Layer 4 of a small transformer language model trained on English Wikipedia (8 layers, counted from 0, width 128).
Take only the direct path to the model's output, skipping the later layers: a vector added to the residual stream pushes a token's score in proportion to its dot product with that token's output vector.

Output vectors of the tokens that the questions are about. A number n stands for (n - 500) times 0.0065.
"arts": 486 492 475 559 427 541 551 509 523 506 507 577 579 587 494 540 566 463 559 394 465 497 604 460 487 459 479 518 567 456 475 695 405 597 525 526 442 456 461 455 439 511 552 568 560 442 474 443 474 479 495 555 466 420 512 480 519 630 452 492 520 557 388 427 442 565 487 485 432 468 577 562 513 543 427 547 404 446 496 472 413 479 432 468 531 364 583 506 445 468 602 522 407 501 456 473 533 481 511 484 487 637 560 517 433 512 491 507 459 540 556 554 521 466 429 522 552 436 601 536 495 574 453 514 529 513 465 392
" Ṡ": 411 839 482 824 513 459 521 717 440 237 535 712 690 641 375 308 611 841 601 632 627 339 669 648 198 469 748 693 446 684 423 890 572 483 238 395 657 658 300 408 499 677 496 439 540 553 597 541 406 387 587 680 455 274 535 514 614 663 411 234 721 519 299 309 666 520 558 709 297 716 585 685 667 398 401 621 230 276 636 753 216 435 297 595 576 312 408 253 242 420 544 748 157 480 343 372 340 436 432 843 522 970 814 421 327 171 394 419 530 300 369 566 229 466 233 532 293 145 727 537 513 760 408 393 749 558 353 253
"Personal": 513 535 509 630 553 492 508 533 455 382 477 556 516 512 560 518 521 554 621 543 589 403 523 473 486 588 686 571 552 615 524 501 534 488 464 462 445 572 519 510 400 477 488 541 472 580 498 362 434 472 618 567 512 487 543 526 389 588 451 471 445 534 368 518 512 496 574 443 390 459 453 528 441 419 431 538 506 372 444 412 366 479 477 475 552 441 515 514 487 443 541 492 568 576 600 477 442 474 570 550 560 618 554 546 540 403 537 496 510 480 485 418 365 523 357 398 593 435 485 484 476 511 589 487 485 585 420 474
"urday": 469 646 542 504 473 488 428 505 499 528 536 624 578 461 512 541 538 504 533 669 502 450 510 486 416 475 610 547 480 651 415 610 542 468 478 439 484 479 467 427 527 537 531 564 548 523 527 573 504 401 496 628 450 420 573 484 573 558 439 504 530 499 334 449 582 517 546 645 376 585 583 494 566 473 423 514 348 357 541 600 342 489 520 531 556 374 405 420 386 483 548 616 467 538 401 480 461 469 475 649 464 667 552 381 546 427 449 442 470 340 433 568 547 440 434 498 413 489 642 471 392 546 413 451 595 506 503 472
"aine": 554 422 564 522 585 487 547 500 520 357 584 513 573 466 439 446 546 533 491 533 486 465 631 570 515 457 482 558 484 597 455 533 488 482 513 552 546 635 528 453 459 467 456 481 532 485 489 494 379 478 472 562 540 432 504 484 547 492 505 415 605 491 550 475 609 477 488 492 515 528 498 538 514 439 600 403 462 447 515 509 338 497 444 451 440 405 457 542 515 453 433 508 607 527 420 498 453 464 552 562 526 619 583 444 539 508 481 525 483 444 455 492 474 467 335 565 573 499 532 368 530 562 562 482 506 504 488 443
"ique": 402 503 449 537 489 509 494 506 523 517 546 453 546 606 455 389 519 589 553 529 445 505 581 478 479 517 619 491 468 642 518 579 493 449 497 627 459 486 501 488 520 534 509 501 452 544 549 452 489 540 530 468 474 456 456 558 625 440 524 433 481 544 531 413 622 475 443 424 428 549 415 560 477 543 526 437 481 440 432 589 353 488 472 539 475 421 383 519 511 484 471 504 538 517 451 486 485 448 622 511 502 629 521 469 536 506 468 497 538 497 445 514 454 386 442 506 478 549 587 498 531 573 581 470 537 420 465 420
" advoc": 553 596 440 610 516 481 585 556 533 444 522 519 539 474 483 457 497 586 497 518 435 425 517 486 538 491 552 494 376 558 504 542 539 504 507 441 526 456 462 496 487 558 454 434 548 590 574 511 473 502 615 543 554 377 487 472 423 449 514 430 554 550 462 407 508 482 466 509 447 524 527 554 511 449 486 477 464 375 561 523 464 487 468 486 485 461 523 499 467 500 474 532 465 513 571 554 433 541 525 527 562 542 537 522 482 462 446 517 560 466 466 566 485 581 425 426 505 395 519 563 546 508 530 449 555 429 478 417
"ently": 471 577 575 478 650 454 514 555 589 483 655 534 472 473 425 406 567 579 590 514 614 449 515 509 398 395 583 576 501 562 462 617 569 479 419 545 481 531 473 471 551 486 321 441 463 578 573 573 462 440 457 448 580 398 538 421 531 464 467 583 461 397 549 331 491 579 559 521 390 459 543 480 450 471 555 571 379 422 564 457 417 494 488 490 477 461 499 514 459 471 487 495 373 554 604 565 520 505 638 466 527 626 520 490 495 534 559 519 495 530 363 442 508 522 341 513 478 412 508 491 506 531 489 533 539 528 478 434
",": 536 526 484 450 455 502 529 458 553 507 495 472 479 410 559 552 446 538 459 513 406 537 450 470 536 515 486 448 583 448 548 453 545 422 589 600 471 452 560 524 541 488 428 429 517 472 487 491 502 542 471 473 567 528 490 469 457 492 493 491 486 444 470 529 468 526 412 555 519 429 451 535 500 552 511 513 547 523 556 403 547 510 498 436 438 580 551 546 580 578 422 383 557 529 497 544 559 443 524 451 595 462 441 475 458 565 552 478 505 560 490 445 506 502 542 480 550 532 416 477 536 486 441 539 375 613 530 554
"estic": 415 434 608 445 527 438 559 503 561 498 592 508 593 590 422 418 531 560 556 457 538 508 544 526 573 477 557 514 387 450 526 661 443 503 421 504 532 499 491 413 504 518 521 461 457 509 517 417 520 408 538 653 430 395 451 555 565 573 554 466 488 494 418 459 626 484 503 583 620 553 505 567 421 461 511 614 444 347 492 570 466 478 451 580 524 386 587 388 437 432 485 547 446 568 551 546 363 479 554 556 472 657 477 420 497 482 497 458 487 493 500 484 479 581 332 505 530 334 529 421 514 553 504 360 644 608 436 468
" themsel": 412 841 482 824 513 459 520 718 440 237 535 712 690 641 375 308 612 841 601 633 627 339 668 648 198 468 748 694 445 684 423 890 572 484 237 395 658 657 300 408 498 677 496 439 539 553 597 541 406 387 587 679 455 275 533 514 613 663 411 234 721 518 297 309 666 520 558 709 298 716 585 683 665 398 401 621 232 276 636 753 216 435 298 595 576 312 408 253 242 419 544 748 157 480 343 372 339 436 432 843 522 973 814 421 327 173 393 419 530 299 370 566 227 466 234 533 295 143 729 537 513 760 408 393 749 558 353 252
"ately": 517 489 497 508 518 587 490 542 568 532 570 549 501 389 418 442 492 579 576 628 522 463 449 499 437 476 583 570 577 494 429 615 541 508 523 483 474 533 391 496 533 485 447 499 518 605 497 588 455 442 403 522 557 397 642 334 654 511 526 511 432 467 526 320 517 404 533 486 442 579 373 438 464 434 529 535 394 435 554 444 377 508 541 568 442 417 540 480 453 505 537 561 449 415 549 529 441 474 514 571 515 625 544 553 490 520 599 490 533 474 585 432 502 417 371 494 493 442 492 514 519 696 513 566 529 504 357 472
"ification": 523 454 471 529 497 500 481 532 477 439 521 516 574 512 383 357 455 626 461 529 499 521 530 537 532 597 535 486 561 609 495 477 464 401 491 469 452 536 527 567 441 584 573 513 447 569 449 383 469 458 499 542 427 491 490 549 561 432 470 516 649 480 535 449 527 506 561 485 494 597 558 544 505 446 552 441 473 470 517 516 316 500 433 514 498 511 511 514 431 485 497 475 512 495 445 485 496 519 463 534 584 630 461 426 521 496 448 468 416 541 484 548 553 451 471 493 535 539 549 558 473 462 564 469 551 469 487 429
"cle": 488 558 561 501 485 597 483 539 511 524 455 524 470 558 447 411 480 632 685 427 558 427 438 489 495 445 651 497 489 546 494 660 431 419 508 529 589 494 423 537 454 445 578 450 448 661 433 519 510 554 565 484 438 367 445 517 481 481 372 416 509 518 502 456 600 512 429 522 513 617 351 449 489 572 487 504 465 511 469 536 379 504 425 558 487 453 500 418 458 493 525 580 542 520 467 463 474 613 557 481 489 637 562 460 465 389 400 487 460 549 432 499 514 412 453 544 533 447 577 520 499 603 583 577 550 459 449 467
" arms": 539 520 560 601 580 470 455 536 465 387 580 523 603 510 443 440 399 557 578 487 476 465 500 461 442 485 520 549 539 563 490 657 426 481 455 465 512 506 499 404 515 514 510 513 505 614 484 475 465 469 552 485 429 412 525 519 579 568 492 435 565 559 455 456 583 523 598 480 446 493 551 645 557 487 528 527 422 470 537 569 366 479 414 382 466 433 539 396 493 516 401 521 482 469 584 481 438 496 437 695 551 548 491 450 468 495 350 496 536 528 570 441 427 394 421 515 420 478 550 558 402 575 448 548 603 567 488 559
":": 635 476 535 485 459 551 439 490 486 498 481 494 457 438 465 516 483 463 512 472 470 510 503 477 450 511 407 524 516 520 626 527 469 466 478 529 477 506 506 537 530 433 511 475 468 559 508 496 502 470 469 542 523 495 439 504 425 502 449 592 446 463 449 602 468 515 487 500 485 548 565 487 628 513 546 577 558 495 493 418 580 502 423 521 476 506 468 549 547 564 376 435 618 572 382 452 528 477 517 439 551 498 494 471 374 544 569 532 623 535 508 447 534 574 479 447 545 579 451 519 406 454 461 452 477 535 488 536

Output weights of attention head 0. The head adds the sum of these rows, row i times number i of z. A number n stands for (n - 500) times 0.00057.
o0: 717 616 544 288 639 638 532 529 399 434 596 508 245 583 281 420 453 549 414 590 606 441 492 903 231 645 480 443 377 622 562 639 568 508 418 549 508 577 657 778 587 479 645 573 621 458 515 686 812 502 477 385 320 310 465 596 511 756 288 512 444 356 458 207 698 563 388 463 454 520 494 404 591 540 307 446 643 591 478 526 630 221 463 518 518 233 413 500 441 644 378 653 272 518 451 365 623 510 356 279 534 535 319 624 754 444 687 321 569 569 473 454 544 551 574 366 397 345 540 533 729 507 574 546 542 700 647 388
o1: 603 616 414 559 510 636 355 612 570 767 447 558 635 566 297 480 365 517 660 606 605 513 529 591 383 694 390 584 770 595 431 275 436 638 423 503 762 402 647 446 496 373 657 566 568 681 531 578 436 545 286 537 576 344 582 412 300 358 539 422 521 459 458 393 369 754 510 301 369 217 672 569 817 339 433 586 645 550 408 416 522 289 567 702 504 472 496 468 264 432 664 609 252 673 317 203 309 563 720 696 571 479 431 810 603 766 387 650 685 242 502 175 450 392 367 314 421 707 463 465 579 371 700 682 400 352 296 458
o2: 655 525 398 452 377 573 393 755 376 614 465 303 413 635 547 597 750 488 411 384 478 307 335 547 349 550 691 521 476 408 593 26 725 693 384 462 455 592 797 213 682 606 240 588 424 366 494 585 477 518 628 450 266 730 609 384 453 423 489 457 434 314 612 419 517 669 231 494 556 565 227 581 530 605 444 323 344 568 559 493 436 501 623 364 286 610 454 569 487 592 405 500 411 558 379 665 456 429 540 574 479 677 674 300 682 530 416 594 774 448 394 637 432 592 681 245 459 176 562 626 436 620 209 458 430 796 424 624
o3: 511 555 412 449 320 614 747 661 392 599 586 517 501 432 599 418 497 661 385 199 495 719 628 198 462 378 299 429 402 285 269 558 251 552 604 489 686 566 447 496 427 339 470 537 486 188 478 453 754 502 586 409 285 545 416 497 315 434 676 789 530 546 291 715 566 673 537 582 545 296 670 613 479 558 459 281 408 699 487 565 679 558 672 521 815 499 348 552 595 526 394 505 465 294 264 470 488 681 475 533 342 526 494 451 388 263 616 91 397 743 553 473 527 632 609 505 323 450 439 399 500 498 511 652 475 560 640 707
o4: 522 481 786 487 507 450 560 571 622 504 393 461 377 848 199 645 474 379 483 457 436 736 617 315 557 246 459 265 406 677 249 580 652 325 613 456 362 413 532 501 580 431 569 524 474 463 520 591 618 352 618 500 430 449 413 555 524 510 512 530 414 487 386 390 144 482 389 507 485 536 526 496 547 669 214 543 556 865 851 435 645 422 506 506 636 488 431 320 517 621 625 573 565 386 468 735 379 661 534 632 425 731 348 340 410 375 476 706 553 455 488 612 417 360 675 624 614 767 443 882 303 645 480 690 324 478 496 459
o5: 518 408 645 708 550 563 433 343 533 360 458 300 672 507 360 603 401 557 367 492 370 439 351 355 436 582 648 636 570 576 520 693 320 546 501 766 573 132 580 321 526 504 379 639 486 513 487 422 353 487 394 581 361 563 653 525 609 580 325 819 444 706 518 603 430 584 713 582 394 443 721 586 321 506 332 382 300 479 381 399 386 514 631 582 641 459 471 476 542 447 451 457 472 509 327 372 337 593 429 313 455 619 562 490 772 157 447 636 468 511 634 473 650 360 557 270 730 407 296 659 478 173 561 558 711 607 464 583
o6: 558 428 467 411 646 467 205 575 263 226 321 599 429 535 617 708 460 534 453 642 439 344 341 520 535 431 726 540 322 324 403 507 417 584 550 719 524 675 509 351 617 281 440 578 552 460 381 717 550 379 230 387 605 976 551 470 481 446 618 213 436 559 359 457 553 601 663 459 429 273 620 481 496 602 434 257 449 353 584 591 558 356 455 341 559 591 500 341 432 450 564 624 521 477 469 404 422 448 449 833 471 470 500 496 575 523 739 742 543 383 465 721 677 484 593 418 410 492 654 408 603 433 495 359 518 382 581 426
o7: 808 522 600 714 442 466 509 427 271 519 534 421 514 656 415 504 446 253 490 400 395 723 466 274 433 258 633 697 573 458 402 263 626 418 461 463 470 178 467 608 294 686 660 373 531 559 386 357 475 413 436 462 632 439 355 484 254 538 690 380 246 620 571 628 747 449 291 816 477 558 497 499 312 490 464 299 554 532 535 564 455 332 630 581 513 476 689 334 571 665 442 539 535 545 522 298 565 565 444 501 390 396 681 578 382 588 465 612 487 677 444 597 540 626 651 679 582 468 531 452 522 430 490 612 289 404 648 643
o8: 579 389 426 388 488 433 563 534 406 333 431 624 372 571 497 576 581 141 623 558 619 662 494 715 554 566 567 404 437 382 231 449 489 790 431 518 504 363 532 458 462 333 499 605 564 314 382 434 509 373 413 861 640 461 624 444 537 741 435 420 465 468 744 379 509 371 578 539 450 529 778 440 717 341 446 630 630 358 740 496 487 703 564 383 632 420 601 592 652 524 548 534 363 376 405 520 362 702 792 579 441 507 539 370 487 440 373 273 500 489 383 532 520 244 417 738 503 476 562 134 356 581 530 526 711 534 348 383
o9: 327 546 447 345 307 472 648 415 488 713 642 544 661 551 356 554 520 311 695 770 518 483 363 636 495 476 450 644 514 313 614 274 355 490 648 489 255 669 512 670 517 679 556 398 604 603 218 413 725 551 284 490 413 309 642 407 552 577 423 620 592 383 351 650 611 496 541 667 122 497 511 530 523 484 442 369 396 694 554 641 447 747 784 232 519 567 510 436 633 445 527 514 384 511 696 594 420 607 670 632 247 350 329 411 671 441 405 479 430 404 593 672 392 440 548 489 301 409 594 796 429 822 319 454 433 842 444 662
o10: 585 500 301 488 622 423 658 570 268 358 483 372 443 395 556 466 551 272 477 612 779 310 382 557 346 628 544 292 247 469 905 292 667 399 329 619 329 328 549 359 436 481 439 492 458 538 752 651 395 408 272 115 804 449 455 686 215 618 672 464 576 721 441 694 578 482 432 302 390 488 557 585 637 427 317 502 760 639 571 490 588 514 665 465 604 534 485 618 658 453 470 594 457 348 420 493 572 531 535 631 444 685 629 466 601 433 611 462 328 681 437 247 269 286 592 495 602 556 427 616 624 557 498 703 402 412 593 776
o11: 221 246 375 546 602 400 384 520 386 705 629 321 623 301 407 381 673 662 267 497 518 433 476 523 508 654 223 503 528 440 392 628 666 379 500 594 543 479 549 625 749 397 191 446 718 314 585 494 543 469 712 413 574 347 457 346 597 522 609 392 388 591 456 596 321 647 288 397 616 639 442 717 448 586 544 465 772 843 549 538 477 494 537 477 728 437 733 409 650 449 605 541 238 531 473 421 734 585 419 460 568 593 408 616 649 529 375 730 597 576 553 607 407 518 307 508 324 478 581 366 360 605 479 584 482 542 530 541
o12: 561 237 452 621 674 461 518 500 704 546 604 674 650 676 394 550 395 450 446 395 486 384 459 623 779 533 416 581 623 562 750 574 565 415 533 513 553 445 485 496 499 540 449 399 476 428 421 269 281 365 357 343 381 372 684 323 524 630 691 792 447 598 762 167 504 606 553 592 340 366 697 531 488 380 608 506 658 599 420 400 200 550 563 626 463 368 558 321 435 489 508 383 436 557 663 473 700 273 552 602 389 585 680 466 362 348 563 402 585 462 460 621 377 490 402 572 543 525 577 504 464 366 373 515 685 618 555 600
o13: 574 478 555 697 495 563 514 361 618 430 541 566 502 612 535 650 475 398 502 512 419 443 329 668 195 585 475 470 475 406 490 560 275 378 513 459 387 388 443 420 492 571 406 446 445 189 454 522 238 653 736 556 687 376 559 400 721 303 366 620 309 667 322 384 383 510 628 373 456 482 630 423 402 495 527 536 735 403 542 406 592 599 622 491 623 396 482 317 421 402 434 376 367 281 615 567 687 557 475 491 392 402 733 512 520 794 678 462 702 527 634 663 409 676 333 614 754 672 614 578 523 453 358 475 429 156 732 367
o14: 303 508 630 804 477 406 536 512 482 598 698 647 447 179 589 664 454 400 656 593 247 563 571 384 393 675 693 588 510 508 591 466 602 527 375 567 562 541 620 648 705 613 309 589 461 487 408 267 665 573 645 624 697 379 401 545 534 227 479 789 329 563 331 643 635 559 445 468 294 665 542 180 511 464 378 371 422 443 436 494 430 424 572 380 419 350 574 577 532 657 578 553 608 549 473 553 473 713 377 547 694 647 599 573 633 502 650 460 633 488 401 342 471 548 342 337 551 350 257 602 548 99 495 320 655 392 588 485
o15: 551 582 663 439 708 425 534 351 595 274 637 443 352 587 702 654 269 281 655 552 502 570 515 749 557 701 438 589 583 671 301 548 651 282 430 587 799 311 575 421 336 531 433 461 803 524 457 502 538 639 830 408 561 422 486 508 467 653 399 597 497 304 479 509 617 593 595 478 917 630 561 193 385 298 473 338 422 668 499 665 515 457 547 396 412 349 619 605 251 422 566 454 618 421 518 487 548 560 225 686 422 610 496 388 312 413 414 677 388 602 328 453 492 590 358 452 387 448 724 812 383 378 510 637 655 427 502 444
o16: 657 582 580 578 515 696 484 129 659 522 453 350 571 446 424 645 476 466 554 609 551 514 869 241 637 508 292 585 548 570 676 579 694 408 382 713 388 371 643 507 398 612 405 660 423 556 551 655 537 493 450 529 416 371 448 646 509 477 498 542 400 345 667 546 512 483 459 591 378 640 492 590 662 477 282 739 536 614 369 568 626 738 550 827 394 406 443 621 518 456 535 804 496 410 275 455 303 401 752 518 326 523 548 405 684 625 546 415 421 505 401 643 639 404 482 333 501 334 703 373 484 600 362 741 503 749 444 332
o17: 392 385 572 418 518 477 662 391 387 512 738 663 641 529 558 575 353 608 625 485 487 639 534 321 859 487 554 769 355 457 604 586 671 354 486 531 753 433 412 694 577 637 445 590 460 873 293 475 470 576 225 389 644 270 488 522 479 522 473 581 674 376 298 378 499 271 622 230 557 522 284 377 598 498 411 273 329 610 447 487 509 710 482 217 556 407 395 601 554 300 265 690 571 649 417 572 591 327 641 458 483 677 409 579 318 98 579 679 529 702 432 622 499 620 477 144 620 499 363 367 382 448 480 587 444 642 602 676
o18: 444 341 375 527 424 508 469 583 499 765 683 543 540 506 369 467 591 594 521 443 428 478 532 320 570 336 413 531 686 640 467 537 744 475 656 404 343 384 733 590 536 644 463 456 301 629 514 656 627 459 491 474 314 415 308 430 413 436 576 389 537 735 493 458 389 527 395 461 503 566 409 436 297 657 573 506 622 452 348 594 661 449 576 428 394 360 479 501 659 458 514 613 517 464 395 427 432 634 403 323 394 449 569 449 476 769 216 277 526 185 583 449 505 553 745 490 540 326 369 486 818 358 357 481 519 546 672 614
o19: 439 510 343 619 553 585 445 263 701 619 449 378 533 650 637 527 509 526 444 228 769 475 330 837 224 536 487 419 401 484 623 513 542 270 734 322 329 658 431 632 522 664 440 616 639 435 554 307 471 529 672 502 468 567 269 253 320 369 481 695 749 524 442 542 391 534 332 579 673 523 452 360 300 508 393 550 696 710 297 545 202 669 505 426 361 553 555 647 273 513 542 463 586 502 340 470 587 269 542 439 324 628 484 364 406 392 420 740 568 416 497 690 795 641 392 512 521 478 486 422 547 622 422 412 416 592 426 444
o20: 652 729 415 736 567 647 493 545 492 291 692 594 455 432 394 439 499 548 522 320 437 199 814 360 319 577 703 307 454 702 406 349 545 253 309 567 305 874 749 501 466 588 581 406 592 542 379 516 382 702 497 337 429 548 408 380 293 226 821 520 497 592 593 484 657 570 915 593 316 427 417 232 559 475 423 402 513 428 499 638 414 764 663 421 635 378 346 594 286 188 699 496 434 396 582 494 723 672 717 333 481 568 341 574 428 530 327 366 374 523 568 436 523 478 666 633 555 612 625 607 535 607 254 487 344 511 522 535
o21: 230 345 805 358 400 454 703 540 426 432 218 325 397 531 517 371 542 606 564 470 634 201 465 691 636 636 656 468 558 429 443 571 673 401 437 658 428 507 413 534 792 551 823 567 462 323 741 409 584 187 388 363 451 531 370 537 463 227 581 693 372 542 684 783 657 175 628 386 352 492 671 468 431 254 390 635 399 686 346 615 576 493 463 327 619 55 457 546 595 293 478 547 672 327 295 588 837 252 534 550 731 605 328 682 330 747 589 706 532 673 424 541 448 541 585 407 306 370 264 458 447 738 513 519 508 513 557 414
o22: 398 395 406 459 446 395 552 529 495 328 457 473 411 430 546 615 629 415 577 363 678 603 236 425 612 567 542 288 563 481 549 385 593 739 401 518 688 500 461 479 586 426 725 536 358 415 425 506 495 422 516 794 698 545 337 753 521 338 424 752 776 560 398 584 661 372 202 303 366 665 489 414 424 487 649 488 535 569 546 560 505 524 343 521 526 605 447 524 161 469 344 415 544 528 547 434 482 555 492 492 233 193 243 635 745 452 508 494 473 538 796 441 405 417 532 560 629 336 418 505 616 194 566 592 393 751 547 464
o23: 284 524 442 540 655 459 561 450 602 588 572 520 450 157 732 618 408 495 536 638 538 529 295 514 545 310 521 368 419 369 203 304 428 383 615 525 498 543 561 648 517 307 321 690 329 617 540 634 459 532 638 516 541 639 552 368 590 416 585 500 452 367 439 515 479 464 541 651 263 763 805 361 441 353 573 469 494 280 548 554 833 463 293 335 602 522 552 678 345 526 485 659 359 477 558 132 811 385 509 708 285 548 334 660 676 495 330 326 643 477 476 815 479 423 367 515 506 585 829 479 456 520 555 546 555 167 527 638
o24: 599 278 681 571 306 704 367 406 562 437 384 289 474 340 564 300 482 500 608 516 515 557 766 381 524 669 427 482 395 390 672 532 717 549 363 522 484 779 454 499 652 445 553 606 482 560 388 163 411 505 619 189 433 580 176 522 646 782 627 369 149 578 541 677 580 551 660 406 534 508 480 312 759 640 413 664 612 359 553 318 388 543 472 580 683 731 437 444 535 504 632 301 567 751 549 531 572 520 301 622 489 659 700 496 718 321 203 528 469 404 417 686 530 382 574 743 300 609 626 436 488 344 502 549 375 532 599 231
o25: 588 462 403 564 502 476 431 493 294 432 306 571 580 475 387 488 330 407 555 433 329 186 775 381 644 389 375 729 879 186 524 416 491 552 525 454 359 538 543 550 566 530 684 523 561 485 519 566 448 574 868 529 596 570 567 422 306 342 637 481 504 346 856 542 564 349 389 607 726 354 487 788 420 412 384 511 513 566 492 625 445 461 607 545 383 670 601 546 501 263 564 572 589 447 527 95 519 593 544 481 572 503 565 408 568 509 553 493 454 816 348 350 367 723 363 482 515 490 348 651 389 293 492 596 570 664 365 387
o26: 448 533 411 644 470 467 354 816 441 695 769 587 409 471 510 404 708 465 650 323 524 501 516 426 381 583 821 539 276 500 709 547 542 552 322 361 365 432 490 459 374 389 547 591 504 411 562 410 311 387 608 540 489 500 394 444 269 306 528 507 542 213 337 425 562 419 430 683 446 484 385 574 594 616 593 622 668 484 425 399 657 136 710 651 277 574 414 499 696 507 591 447 491 695 823 595 715 465 707 304 620 712 625 395 426 580 590 424 393 445 529 597 505 291 397 368 555 511 541 487 597 448 501 399 416 447 502 436
o27: 411 371 588 505 508 680 597 676 676 169 506 523 763 413 215 475 565 308 556 552 408 578 514 654 526 356 503 533 474 407 288 517 528 462 493 367 210 439 531 533 443 540 325 467 313 668 651 418 457 562 301 505 469 353 512 551 531 371 478 505 554 531 378 797 579 552 540 633 757 553 534 504 480 616 763 453 522 605 598 687 321 652 700 551 403 323 349 310 475 377 471 898 455 516 331 543 567 470 507 517 375 454 505 463 412 538 502 526 452 463 372 349 434 421 562 617 610 542 391 624 698 500 562 421 596 438 478 569
o28: 553 677 462 387 372 570 696 640 421 417 383 674 351 518 535 469 554 630 459 216 373 430 376 504 485 297 257 696 376 680 502 292 550 347 280 175 899 194 532 811 387 552 376 519 481 478 415 700 446 371 428 122 518 715 513 564 595 446 823 329 716 372 490 748 452 520 559 597 408 540 690 515 585 672 536 635 365 527 661 485 434 585 512 526 524 402 522 460 594 472 560 614 398 416 753 442 474 402 521 443 553 632 574 289 716 443 369 349 359 328 704 397 575 453 502 491 554 265 298 620 410 560 462 420 614 274 395 251
o29: 516 734 591 497 302 258 489 618 309 900 217 187 489 425 736 471 326 628 362 507 398 454 509 723 511 404 649 529 490 579 462 400 538 491 592 769 451 372 406 571 458 642 531 538 382 259 614 553 281 401 350 429 316 424 608 588 491 372 455 272 523 494 687 515 462 386 541 664 583 629 498 522 426 462 566 369 433 547 694 465 557 398 652 463 473 276 625 433 353 514 444 432 495 490 449 537 693 601 366 549 663 565 599 681 575 454 509 373 259 535 337 555 481 449 702 351 569 645 481 568 617 410 242 345 490 509 715 334
o30: 212 622 758 472 473 640 617 389 704 551 520 529 404 438 529 494 421 510 402 728 662 653 366 843 430 663 665 618 632 455 464 707 412 520 632 627 516 689 274 544 518 427 577 393 386 577 487 466 736 513 442 197 402 538 259 538 520 322 521 463 159 547 300 592 514 527 475 658 554 721 627 702 593 495 307 482 527 280 439 737 744 436 439 496 511 443 412 515 460 471 514 772 549 739 700 356 307 432 595 639 483 638 642 480 386 297 394 479 436 430 455 363 403 660 445 368 697 234 297 436 777 205 512 504 441 473 224 639
o31: 563 469 590 451 568 587 408 391 418 391 402 837 315 673 371 691 424 489 554 756 282 516 655 504 633 333 300 507 567 810 613 513 448 940 219 649 562 426 445 451 462 141 503 349 559 444 498 351 348 696 610 340 331 504 562 445 531 307 620 595 623 492 448 392 552 559 326 286 540 438 367 487 622 357 525 455 756 318 546 467 619 225 533 436 573 676 647 568 346 322 276 492 632 278 748 714 547 472 479 651 359 322 504 432 519 477 298 498 621 521 430 655 483 690 623 705 414 401 481 429 580 502 274 585 645 497 531 546

Each question shows a token from some text and the vector z that the head gathered there. A number n stands for (n - 500) times 0.0058.

"|": 196 512 263 284 618 728 483 470 369 503 347 237 473 512 520 591 564 684 743 265 426 481 595 574 396 561 513 597 418 551 483 648
Pushed up most: " arms"

" later": 390 417 331 297 431 590 402 552 428 562 362 452 672 529 628 451 576 740 563 344 476 451 495 358 342 624 687 733 464 643 458 461
Pushed up most: "estic"

"offs": 262 417 406 604 440 763 426 651 337 700 382 243 585 413 516 424 531 840 732 450 444 478 596 440 219 597 524 612 264 755 414 567
Pushed up most: ","

"ied": 390 419 382 291 412 589 573 452 458 569 349 365 627 602 612 452 597 703 412 514 364 611 662 396 357 667 577 440 159 464 372 807
Pushed up most: "Personal"

" 6": 360 430 432 514 563 637 401 552 448 658 400 455 550 558 455 427 619 648 446 451 475 497 559 410 544 465 498 548 376 564 384 518
Pushed up most: "arts"

"74": 411 340 349 466 518 713 437 537 469 554 380 492 609 641 556 266 624 575 509 450 544 255 591 424 438 463 464 435 381 578 443 545
Pushed up most: "arts"

" |": 422 543 370 589 602 512 520 460 373 522 175 264 320 422 544 605 536 670 400 395 420 172 579 531 655 472 570 343 474 622 535 488
Pushed up most: "cle"

" 23": 420 507 351 577 510 574 493 536 380 496 198 235 392 428 531 596 553 716 452 373 418 228 575 507 659 503 535 444 438 558 511 598
Pushed up most: "cle"

"orer": 341 724 246 374 655 640 491 704 402 373 224 596 544 420 432 394 695 523 688 411 423 260 454 434 397 641 521 668 337 596 490 433
Which two tokens does it push up most, strongest first? "arts", "cle"

"iz": 453 456 404 460 672 662 335 511 175 439 327 594 373 310 614 484 647 606 696 458 479 327 452 479 402 658 621 534 350 598 504 551
Pushed up most: "cle"

"aint": 396 478 353 451 421 588 550 558 559 588 412 326 575 409 582 537 575 772 635 377 542 531 512 674 404 617 360 547 579 656 391 604
Pushed up most: "urday"

" the": 419 443 256 289 618 443 292 577 685 486 373 481 708 586 418 367 444 767 561 207 437 437 503 410 153 575 629 650 396 668 362 442
Pushed up most: "ately"

" long": 460 369 313 460 464 446 356 382 498 552 385 297 499 600 548 548 562 727 324 402 602 459 452 339 397 458 718 608 452 565 324 523
Pushed up most: "ently"

"ited": 427 476 435 307 414 476 420 416 425 495 319 307 594 517 671 504 480 761 497 353 525 457 502 476 351 378 746 591 473 472 452 564
Pushed up most: "ently"

" but": 429 469 392 291 556 647 380 486 361 445 321 436 576 484 480 448 677 645 434 383 519 529 514 319 587 507 627 482 387 515 338 532
Pushed up most: "ique"

"N": 247 373 319 410 352 571 283 477 244 296 323 538 471 617 478 323 475 561 698 463 501 283 691 563 209 467 776 581 447 609 557 557
Pushed up most: " advoc"

" making": 311 438 278 400 557 543 399 502 453 476 268 357 581 596 481 448 521 609 494 462 571 446 518 348 383 569 603 483 274 487 383 553
Pushed up most: "arts"

"2": 395 426 401 539 630 501 404 565 356 529 262 296 468 546 540 608 502 723 415 391 381 303 668 489 648 529 668 465 454 586 433 603
Pushed up most: "cle"

" years": 428 415 387 436 451 693 424 576 472 558 346 237 558 574 596 398 663 650 340 404 477 519 486 474 376 487 621 569 480 674 469 497
Pushed up most: "urday"

" hous": 374 574 279 280 511 567 514 558 592 345 436 426 620 431 427 447 506 735 483 256 454 596 489 287 362 550 535 550 449 452 276 687
Which two tokens does it push up most, strongest first? "aine", " arms"

" on": 628 542 388 273 458 753 605 538 493 455 450 254 587 477 592 517 536 721 462 395 513 486 678 382 196 496 562 592 208 314 563 575
Pushed up most: "Personal"

" some": 423 469 377 337 392 582 425 582 442 600 283 370 565 485 649 494 599 763 461 391 545 445 537 351 368 570 639 580 441 531 473 537
Pushed up most: "Personal"

" not": 443 463 378 184 439 559 395 415 473 490 424 262 545 564 533 409 590 835 391 434 487 420 467 407 180 543 631 544 504 631 359 680
Pushed up most: "ately"

"ius": 318 379 559 594 445 562 359 614 217 512 512 315 569 376 527 330 610 696 723 407 513 313 616 514 373 598 666 482 393 624 603 471
Pushed up most: ","

" to": 571 560 303 327 525 633 490 557 446 705 467 363 576 560 564 465 465 878 464 355 580 377 620 326 206 621 702 596 263 324 412 532
Pushed up most: "Personal"

" Ben": 264 623 303 258 419 472 615 652 403 328 571 404 512 300 477 367 468 584 713 406 594 547 603 333 498 536 474 691 491 538 558 695
Pushed up most: "aine"

"el": 430 400 412 439 534 559 505 547 466 543 251 279 635 378 375 339 528 755 620 449 547 330 613 416 297 719 519 631 504 542 341 626
Pushed up most: "ification"